Layer 8 of a small transformer language model trained on English Wikipedia (17 layers, counted from 0, width 128).
A neuron's activation on a vector x is GELU(weights . x + bias), where the dot is the dot product.

Input weights of the MLP neurons that the questions are about. A number n stands for n times 0.0043.
n51 (bias -0.083): 9 57 16 7 26 -9 10 38 -6 -12 2 30 -20 -37 5 7 -16 -47 -24 -7 -8 -24 13 -12 -11 28 -26 -17 -15 -40 13 22 25 11 -3 55 -1 -13 7 16 7 -1 18 31 -30 19 -4 -31 -5 4 24 -4 -21 -46 -33 24 -37 23 12 -4 41 -8 29 48 49 23 11 -24 -9 -1 -14 -9 48 -12 22 -29 -25 -6 -2 -22 -2 34 -8 23 50 -13 -55 20 -31 17 31 -7 25 -12 -29 62 14 11 19 4 29 13 8 -30 -14 -4 7 -33 -36 24 18 26 4 5 -2 -15 -31 7 6 30 -31 -20 -40 18 1 -17 -33 -44
n117 (bias -0.175): -23 -19 23 -46 5 37 -41 25 -28 18 -12 -2 4 7 -2 -10 1 -23 20 -8 -43 -26 -14 22 -16 34 -20 4 -10 -5 -21 21 44 20 -11 -23 -11 43 -14 -15 45 8 -1 -37 -27 -11 16 -32 36 -3 -2 -17 -46 8 -55 38 -53 11 -37 -12 27 -39 -24 -44 8 4 -24 -36 21 -2 -15 8 10 19 33 46 1 20 9 12 -7 -19 22 49 8 -27 -33 25 67 2 5 -23 42 0 -3 -25 -1 14 -2 40 -61 -12 30 -2 16 -4 18 2 12 20 2 14 -21 -2 36 46 16 -4 -4 -19 49 -24 1 -14 13 -22 34 5
n142 (bias -0.125): 1 15 14 37 -65 -26 -12 -11 39 -36 11 -7 -37 22 -11 -20 -19 21 -21 -26 19 18 -29 -18 32 14 -68 -14 -32 10 1 -20 31 -8 -9 2 -5 11 -10 14 18 -12 23 -10 45 50 4 72 8 -2 -25 74 -6 -9 -6 15 20 -23 12 19 6 12 -37 -18 -3 14 31 -5 2 -2 25 46 25 48 34 7 14 52 -23 32 -51 18 -29 30 3 -37 -9 27 -26 25 -64 39 -2 -1 41 -21 28 16 0 1 -48 -27 -31 -12 2 -13 16 -15 -55 -7 -62 -10 -44 30 10 30 -7 -17 11 -33 -28 -51 2 -15 29 35 -8 -9
n204 (bias -0.044): 1 28 -39 18 -4 -1 55 42 21 4 -4 -35 14 -24 2 -28 10 32 -14 -7 -39 -5 24 10 -24 24 -31 31 -7 -14 -48 -15 44 19 -9 14 -24 -13 27 30 -6 -10 5 -37 1 -18 -15 5 -27 32 -8 29 -19 2 -14 50 -59 -4 14 29 7 53 20 35 -8 -10 -14 -44 4 -10 0 22 40 -26 -13 -51 8 -16 -55 1 -12 -33 -9 10 -8 -2 34 0 51 -11 -28 6 -13 6 31 5 -57 -4 -14 -47 0 29 3 -9 -22 34 -10 31 20 -4 2 -15 -38 18 14 12 -9 -21 -13 57 -5 -24 23 -17 17 -18 -2 -38
n296 (bias -0.142): 15 18 -54 -25 -18 24 22 6 -44 -7 21 42 29 -6 5 -53 -9 41 17 26 9 -61 -9 34 20 44 -53 2 -3 -33 -11 -21 -4 -51 -13 -21 -13 49 -24 -13 -16 -40 -65 12 -5 -9 43 50 12 8 -15 50 30 27 35 8 -6 9 12 -1 3 -5 83 19 -42 33 -3 -3 31 -10 -15 -9 -55 22 49 21 -48 44 -40 1 16 -7 30 -29 -9 17 9 2 -16 -27 -11 30 -34 11 31 -21 -20 18 -22 -13 -7 -9 -19 -16 -44 -5 -35 8 46 11 72 -30 -54 -35 24 -19 -10 -28 40 -31 17 9 -20 -3 23 7 27 7
n309 (bias -0.166): -24 29 9 -42 8 -12 -29 -4 -8 7 -4 21 18 5 -6 -29 -17 -14 -15 7 -44 19 -13 -2 -27 39 0 -24 19 -79 -13 -31 -30 22 36 -3 -12 -5 11 24 -37 29 -12 21 -5 2 24 -27 74 56 -24 -2 -19 -50 -20 -24 11 -19 16 -27 -20 -18 -18 29 25 17 15 16 9 9 12 10 11 -4 -36 -31 30 -52 1 -2 -16 -57 -10 26 8 -22 69 8 -12 3 23 7 -13 32 29 32 27 -36 -16 36 -31 20 50 14 30 -56 40 36 -22 2 25 -31 78 2 -9 0 27 -2 4 28 -25 9 2 20 -59 -6 21 -20
n316 (bias -0.105): 23 45 11 -42 -4 13 26 11 1 34 6 -33 51 9 -44 9 -51 -34 -20 26 -28 -16 -14 -20 21 31 38 -15 7 -47 -24 21 20 47 -17 -19 11 -30 -17 -7 32 34 -21 40 -33 25 13 37 13 -38 34 16 -26 13 -8 56 -12 -40 -9 1 11 -21 -9 -6 12 7 -15 17 -36 6 -50 6 28 -28 7 31 -1 27 -24 24 -55 -32 -25 -15 -7 31 -14 -8 -61 19 -13 47 2 15 11 22 -19 -8 61 -78 13 -19 -5 -13 -52 -8 -14 -28 33 28 -11 16 -29 13 -22 -20 4 25 -27 -49 35 -4 -23 23 29 18 -6 31
n357 (bias -0.068): 13 25 -10 -13 -17 20 -12 6 13 20 7 -12 -43 -1 9 -35 -12 -31 -16 29 20 -5 26 2 -7 50 -19 10 14 -32 24 -9 14 -18 -21 -38 21 36 3 26 1 13 29 -43 22 -7 -26 19 28 -7 -7 -8 17 -1 -7 26 -19 -15 -11 -39 15 55 30 7 -27 -2 0 -24 -6 -59 -16 -48 -55 -16 -14 31 9 35 9 -24 -22 4 8 3 -31 -9 7 -37 -12 -32 -33 -25 46 19 -23 -8 32 -18 -14 -12 6 27 -27 17 -52 9 -9 -33 35 13 -16 26 -7 16 51 1 26 -18 59 0 0 -6 -24 18 31 -23 30 19
n415 (bias -0.122): 8 -6 -19 9 -8 -29 -20 -50 -5 33 3 -2 33 3 -29 -4 22 24 20 -13 -20 16 44 7 -32 26 -8 2 -9 -20 -16 2 -24 -58 5 -4 -1 2 13 29 22 1 16 36 33 9 7 -37 -39 -33 1 9 5 -13 -27 -18 29 -16 54 26 16 8 -12 -4 -11 19 -63 16 -40 -12 -13 -34 -15 7 -37 38 -19 20 17 17 15 26 29 18 30 -9 7 51 17 -5 6 24 -24 -10 -24 17 50 -39 -17 -34 -26 -11 -2 37 30 -6 1 -24 -41 -7 -15 -13 31 -21 -31 28 30 7 -2 -48 20 -43 2 10 39 -37 40 -10
n417 (bias -0.133): 31 6 34 -4 -3 -16 27 -17 26 -2 24 -72 22 -6 -3 2 -2 -5 -21 25 -34 -11 6 40 2 2 38 5 2 2 -51 23 8 34 27 19 7 -30 -29 -35 -16 73 -16 28 -36 -25 7 2 -6 28 4 43 -28 -31 11 47 28 -6 -5 -2 34 65 -3 -7 39 10 -3 42 -30 -16 -53 -1 -27 -12 -10 -22 15 -59 -36 10 -3 -17 14 10 -14 -18 5 8 -31 17 -16 49 -4 -46 6 -12 52 3 -33 13 33 -22 -1 42 -18 37 8 -1 -18 -28 -2 -21 4 16 -17 10 10 -38 15 -30 35 -2 -68 47 3 9 -14 -1
n469 (bias -0.116): -17 3 14 -1 31 -5 32 19 -9 8 -9 11 -10 0 -20 -12 -53 8 12 17 -4 9 27 -23 28 8 -41 -10 -60 13 60 48 -33 -5 -13 18 -5 -11 31 -37 22 -22 -1 21 -67 -16 16 35 17 22 -31 -19 -31 -19 1 1 -42 38 12 10 14 -24 46 -37 -13 30 -3 24 -9 9 2 11 -34 -27 95 -37 3 37 42 22 -19 16 -24 -25 27 16 -26 55 48 -39 12 -35 -4 -38 27 23 -34 -44 -6 41 29 -10 40 -28 -14 -36 23 23 -34 -50 -7 3 -9 65 5 24 -15 -8 26 -64 -17 35 -13 12 9 -30 -33 -14

Each question shows a token from some text and the vector x that enters the MLP there. A number n stands for n times 0.052.

"/": -12 15 10 -13 -17 14 38 -4 -30 22 5 10 -45 -50 -2 14 40 11 27 -20 0 -20 -27 -16 1 -25 8 -20 -3 3 -13 6 -46 -4 -15 -3 41 -12 -1 15 -20 5 6 52 -10 -14 -38 -16 -21 -6 -27 2 1 -1 27 5 -2 -1 -33 33 -28 -8 27 9 -30 23 -39 -11 12 2 61 20 13 -19 14 36 4 -6 -31 -40 21 29 -35 -15 -25 -3 -2 -16 -15 11 6 24 38 -32 -8 -28 -2 25 26 20 6 11 -5 7 46 -29 -12 5 -28 6 2 17 -2 7 -17 -11 20 11 11 63 -25 3 0 -9 -8 -6 26 11
The most active neuron and its activation: n51, at about 0.33

"i": 50 -13 1 -30 -43 14 -16 22 -13 -11 25 25 3 -2 -7 15 -35 5 22 -11 -18 -16 -40 -6 -9 -25 17 23 11 12 9 8 -65 -6 10 3 16 8 -45 5 -19 15 -18 36 -13 0 44 -39 36 4 27 -3 -1 0 -7 19 9 -13 9 58 10 -24 -16 -29 -51 7 -10 -13 -16 42 23 31 13 -16 -30 9 -26 23 -33 -27 -38 28 -14 -16 -53 10 -3 22 -28 24 11 5 4 -35 -2 26 7 25 26 1 -3 -6 -1 -10 23 17 -28 1 12 13 2 6 -7 -22 -23 -19 -3 1 -22 18 7 33 45 -9 14 26 25 -15
Which of these neurons fires most? n316

" September": 34 5 -3 -5 16 -3 44 20 -27 18 -7 -1 -28 -5 -12 -35 -5 19 32 18 -37 28 -16 -5 -50 5 19 -1 -2 -1 26 11 -55 -17 -23 -26 0 -11 -7 31 3 28 -25 5 -15 -18 -1 -14 -13 -8 -6 5 -31 20 -13 16 13 20 -18 18 -34 31 4 -6 -43 9 5 -37 -1 34 53 13 8 23 -25 -10 -7 15 -23 -26 5 38 -5 -26 -26 -17 -1 -4 3 30 -16 26 32 -30 -18 25 -6 23 22 -6 38 17 -21 -8 7 -15 -33 31 -6 23 -16 38 9 -29 -9 -5 -15 -2 7 78 -13 3 -15 1 -6 -34 14 5
The most active neuron and its activation: n204, at about 2

" into": 4 31 30 -11 -46 12 35 34 -23 -3 13 34 -12 10 -9 -29 -4 -6 54 -9 4 -10 5 -57 -51 -21 33 -15 -20 27 38 6 -35 5 1 -28 14 -2 2 13 -20 44 13 21 -30 -9 2 14 21 7 -32 -17 -5 35 8 -8 15 -4 7 39 -23 -15 25 -1 -33 -17 22 13 -1 -17 -4 21 -1 -15 -6 -23 -34 22 -9 -14 -4 27 -20 11 -35 -12 7 8 -8 16 8 -7 16 -28 1 -17 -8 36 30 12 -11 -5 -5 15 15 -15 -33 9 38 -22 -31 29 -7 -3 -9 13 13 -14 22 19 -19 -5 -9 3 -15 -46 -1 20
Which of these neurons fires most? n469

"s": -1 -15 -26 -36 -16 -29 49 11 -19 -8 34 -2 -5 -38 3 2 35 1 27 -27 -53 -23 -39 -25 -15 1 14 2 12 20 0 15 -78 14 -4 -9 23 -13 -10 -26 6 10 -7 -6 -1 0 -23 -12 15 -4 -1 -8 -24 4 16 -17 -15 9 11 37 -26 -19 7 22 -42 15 -21 0 22 1 27 10 9 -1 4 -18 3 12 -61 -1 6 15 -9 -7 -25 24 8 -23 15 43 41 41 -12 -3 5 14 -4 35 28 -5 21 -27 8 10 14 -13 -20 -2 13 -4 -20 48 -11 16 15 -9 2 45 -21 51 -22 -24 -11 20 -20 4 8 44
The most active neuron and its activation: n316, at about 0.93

"er": 35 -25 -20 -3 -54 1 25 5 -22 -12 1 22 -28 -18 -2 13 28 9 44 3 -14 -16 -31 -14 -34 4 20 -3 -38 -11 24 14 -38 21 0 -14 23 -3 6 -15 -7 -22 28 -4 -5 4 -21 -36 63 -21 6 -2 -12 24 5 -33 -3 10 9 1 -7 -17 -3 7 -35 3 -29 -1 15 -8 43 -9 0 -36 -23 -46 0 16 -45 5 13 15 3 -16 -15 21 6 3 -8 54 -22 18 27 2 -19 28 31 27 22 2 30 -5 3 47 31 -8 -31 9 -6 1 -8 57 21 11 -1 -17 -34 -32 -23 34 2 -12 -2 23 -14 -19 2 21
Which of these neurons fires most? n51

"pen": 69 -22 -1 -9 -52 -7 13 -8 -19 -25 42 6 1 5 10 4 -9 -33 69 1 -20 3 -24 -13 -30 -56 5 -23 -3 23 1 40 -33 18 18 16 15 13 -2 -5 -21 15 -28 17 -22 -7 10 -4 42 -1 -18 3 -55 28 11 -1 -18 5 -11 24 1 -45 31 -12 -10 -4 -16 3 -14 1 38 12 18 -14 -9 12 6 44 -33 -2 -24 13 7 -17 -8 -6 -13 -13 -18 3 27 11 47 -1 -2 3 0 33 24 -2 13 -13 -31 16 1 -32 -42 16 20 -1 28 4 5 -19 3 -22 -6 14 -1 46 -25 0 -26 4 -18 -18 17 -3
Which three neurons fire most, strongest first? n316, n296, n51

"1": 26 -56 23 -30 2 28 33 -15 -38 6 18 10 2 12 9 -17 -17 15 23 -61 -27 -39 -29 -1 -28 -22 51 -31 -7 9 42 23 -37 -9 22 14 0 5 -3 8 -12 -23 -23 34 11 -12 -4 -14 0 5 2 -12 -49 -2 25 24 0 -11 3 22 -21 -1 8 3 -36 -11 21 -12 7 -18 39 0 3 -7 -18 10 -14 30 -44 -34 -33 35 15 -2 -9 -21 27 -19 -31 4 30 23 24 -20 -6 -11 -9 27 1 35 33 -3 -2 13 6 -8 -6 0 -10 21 -10 6 30 12 15 13 9 15 9 34 -48 17 -29 -19 -4 -17 6 27
Which of these neurons fires most? n309

" 20": 13 -22 24 -46 8 -5 36 -7 -1 14 33 11 0 -5 15 -31 -11 -4 45 -9 -39 -4 1 12 -6 -43 44 -15 -29 -2 16 0 -25 -10 -1 -18 -4 0 16 -11 8 -7 -8 21 6 0 -2 -5 15 2 -1 -7 -32 -34 9 8 -7 -3 -21 20 -26 26 26 -24 -41 -15 8 -19 16 1 49 22 5 -11 -23 3 -9 30 -14 -26 5 31 -12 13 -24 0 -5 10 -17 0 -24 19 38 -69 -16 9 4 26 0 9 32 14 -13 18 27 -41 14 26 2 0 -37 9 11 -1 9 23 13 -8 12 44 1 -4 -44 -11 -40 -26 15 53
Which of these neurons fires most? n469

" is": 1 -4 29 -19 -21 8 14 10 -12 24 39 2 -14 -3 1 -34 40 0 52 -19 -4 -28 -37 -27 -16 -26 26 -3 -11 3 37 -1 -31 37 12 -15 24 -19 -30 -4 -28 46 2 6 -30 -39 29 11 -21 -38 7 8 -7 40 -4 9 -11 -21 6 37 -22 0 34 -14 -23 -12 26 -14 -2 -25 15 -15 -11 15 6 24 -2 6 -12 23 -11 20 -15 -20 -49 -6 -12 -25 -31 -5 23 32 26 -10 0 -3 -5 39 29 8 -1 -8 2 12 18 -15 -19 10 32 -13 -20 32 13 13 -5 7 6 4 7 26 -16 9 -6 -21 -33 -38 19 21
The most active neuron and its activation: n316, at about 1.3

" de": 39 -20 8 -21 -27 23 6 24 -8 6 31 -1 -44 -17 46 -2 42 -9 58 -33 -5 -6 24 -42 -11 -4 9 -38 -21 9 31 35 -5 1 -2 -22 -14 13 -4 -10 -16 9 -7 -2 -7 -31 20 -16 49 -3 -2 -4 -34 12 24 2 -11 24 -3 20 -14 -13 13 9 -32 -14 -7 15 -11 -3 32 51 -12 1 -8 2 -16 -2 -34 -35 -4 12 16 -3 -50 0 -1 7 26 -13 -2 -8 40 -27 9 -30 9 34 1 11 10 -31 -2 -9 35 -17 -20 10 28 20 -23 -15 2 -15 -19 2 -2 -19 -18 57 2 -9 -6 23 3 -18 12 -9
The most active neuron and its activation: n117, at about 1.8

"gi": 47 -27 24 31 -32 -6 23 1 -50 -2 49 7 -16 -37 7 5 3 22 31 -35 -31 -16 -32 -15 -34 0 4 -16 -11 4 1 -2 -37 8 -18 -11 24 -25 2 0 -21 4 7 -1 15 25 7 -42 -35 -11 3 32 -14 -18 25 -23 -11 0 -4 49 -23 8 14 -2 -32 -23 -3 7 32 57 10 49 0 -22 12 -1 -15 -3 -48 -25 18 6 -22 0 -17 38 -8 34 11 3 -17 2 -9 -45 8 10 21 22 45 6 32 10 -9 11 42 13 -75 6 -10 0 -1 18 2 -12 -6 5 -19 4 -35 48 -11 1 4 -6 -16 22 1 5
Which of these neurons fires most? n204

"tic": 23 -11 7 -4 -36 -35 35 11 5 -9 1 7 -19 -29 -24 -25 18 39 48 -15 -28 7 -37 -17 -14 5 27 -8 4 15 19 24 -47 2 -30 -38 33 -31 -20 23 -19 13 7 25 -10 24 19 -22 13 14 -14 2 -21 -9 33 0 -12 24 -9 47 -23 -6 1 2 -16 20 -12 -6 6 12 43 5 21 -13 25 -30 3 21 -63 -3 -8 31 -7 26 -26 1 -6 -6 6 37 -2 8 19 -15 -2 -3 -12 -7 2 13 -9 15 1 10 50 9 -54 -19 -16 32 -15 5 20 18 -10 19 -1 5 -39 34 -30 -29 -41 -20 1 -10 12 4
The most active neuron and its activation: n142, at about 1.6

" re": 15 -19 23 -34 -26 5 37 -1 -8 32 23 -13 -37 -9 47 -37 21 0 44 -7 -10 24 24 -42 -7 -24 23 -37 -31 13 26 7 -11 -15 -11 -9 -7 -6 2 -17 -35 3 22 27 -32 0 11 -17 24 -6 -7 18 -43 41 31 -3 -1 -22 6 17 -18 -28 40 -3 -44 -2 -3 0 13 -14 35 0 -17 -1 3 1 -14 21 -46 -12 -9 28 -1 -22 -34 -26 10 4 1 5 3 -1 23 -9 0 19 8 46 9 14 6 -28 8 10 32 0 -10 5 8 -3 -23 34 -17 -3 -8 24 14 -21 -2 41 13 14 6 4 -22 -35 0 -13
The most active neuron and its activation: n469, at about 1.4

"M": 19 -52 36 -11 -17 26 -7 -19 -28 -9 10 -8 12 -4 -13 -20 -9 -3 20 -37 -28 -28 -28 -32 -4 -20 11 14 -27 -6 18 15 -85 15 6 -13 29 10 -3 -10 2 25 11 6 -22 26 -15 -7 11 24 -22 -7 -55 18 7 -6 -11 -5 -30 53 -15 -1 -8 -28 -39 21 24 -18 44 -6 30 -6 7 11 -3 -5 34 2 -22 -27 30 9 0 27 -14 -5 -11 21 -9 4 10 50 30 -14 -9 7 18 44 13 -19 29 32 -19 23 13 20 -40 -10 -24 16 9 -5 -10 3 9 -1 -12 0 -28 55 -19 13 -3 -2 -8 -17 37 10
Which of these neurons fires most? n117

"el": 2 -20 0 3 -39 -9 -7 -36 6 31 1 19 -26 -30 15 -7 26 -11 26 -33 -31 21 -22 -9 4 0 33 -14 -18 46 14 32 -76 -3 0 15 7 -16 0 -12 27 8 -7 19 3 3 20 -41 31 -47 30 0 -1 -1 -1 -15 22 16 6 28 -28 -53 -26 -32 -25 -20 2 -6 0 -31 54 5 -14 -15 -17 -15 38 24 -33 -44 -21 19 -6 3 11 30 -38 -4 6 33 4 23 18 -23 11 52 7 14 50 -8 19 -1 6 12 47 -9 -29 -3 -11 -1 11 17 -33 20 -11 -2 0 12 -18 24 -15 -39 -18 4 -25 13 12 13
Which of these neurons fires most? n415

"ical": 34 -21 12 26 -30 -38 11 14 2 -4 -15 6 -44 -19 -30 -30 15 27 47 -34 -22 22 -17 0 -21 19 27 -18 -40 22 9 3 -47 -2 9 -18 66 17 0 27 9 6 6 -17 -4 17 33 -49 30 17 -11 5 -22 5 34 -10 -28 11 15 53 -22 -15 10 -4 -18 -2 15 -10 -10 10 3 18 12 -13 42 -30 8 13 -42 -22 -9 17 -4 -10 -28 5 -11 -13 2 35 -25 -17 29 -22 -5 -20 5 -10 -1 0 -1 5 3 -6 28 -1 -58 -6 11 26 -28 37 32 15 21 7 19 -25 -14 36 -26 5 -12 -4 -35 -17 -1 23
Which two neurons fire most, strongest first? n142, n469

"al": 34 -16 -6 -9 -5 -14 51 9 6 8 15 18 -19 -27 -24 -28 -7 18 27 -36 -37 -1 -13 9 -23 -19 10 2 -10 27 6 14 -64 13 -2 -22 25 -30 4 -1 -14 -2 18 32 -8 13 -1 -62 27 9 2 -17 -40 -9 35 -12 -21 2 19 14 -55 29 -24 -18 -21 3 -11 -17 0 -11 11 4 24 -16 -13 -32 5 31 -21 -20 -12 13 23 17 -16 24 -2 -17 -35 66 -7 -26 39 -18 -16 -5 -1 19 32 -7 4 -5 -28 7 2 -20 -2 6 -2 6 12 56 4 30 -3 47 8 -2 -2 69 22 9 -27 -1 15 -16 -2 -5
The most active neuron and its activation: n51, at about 1.1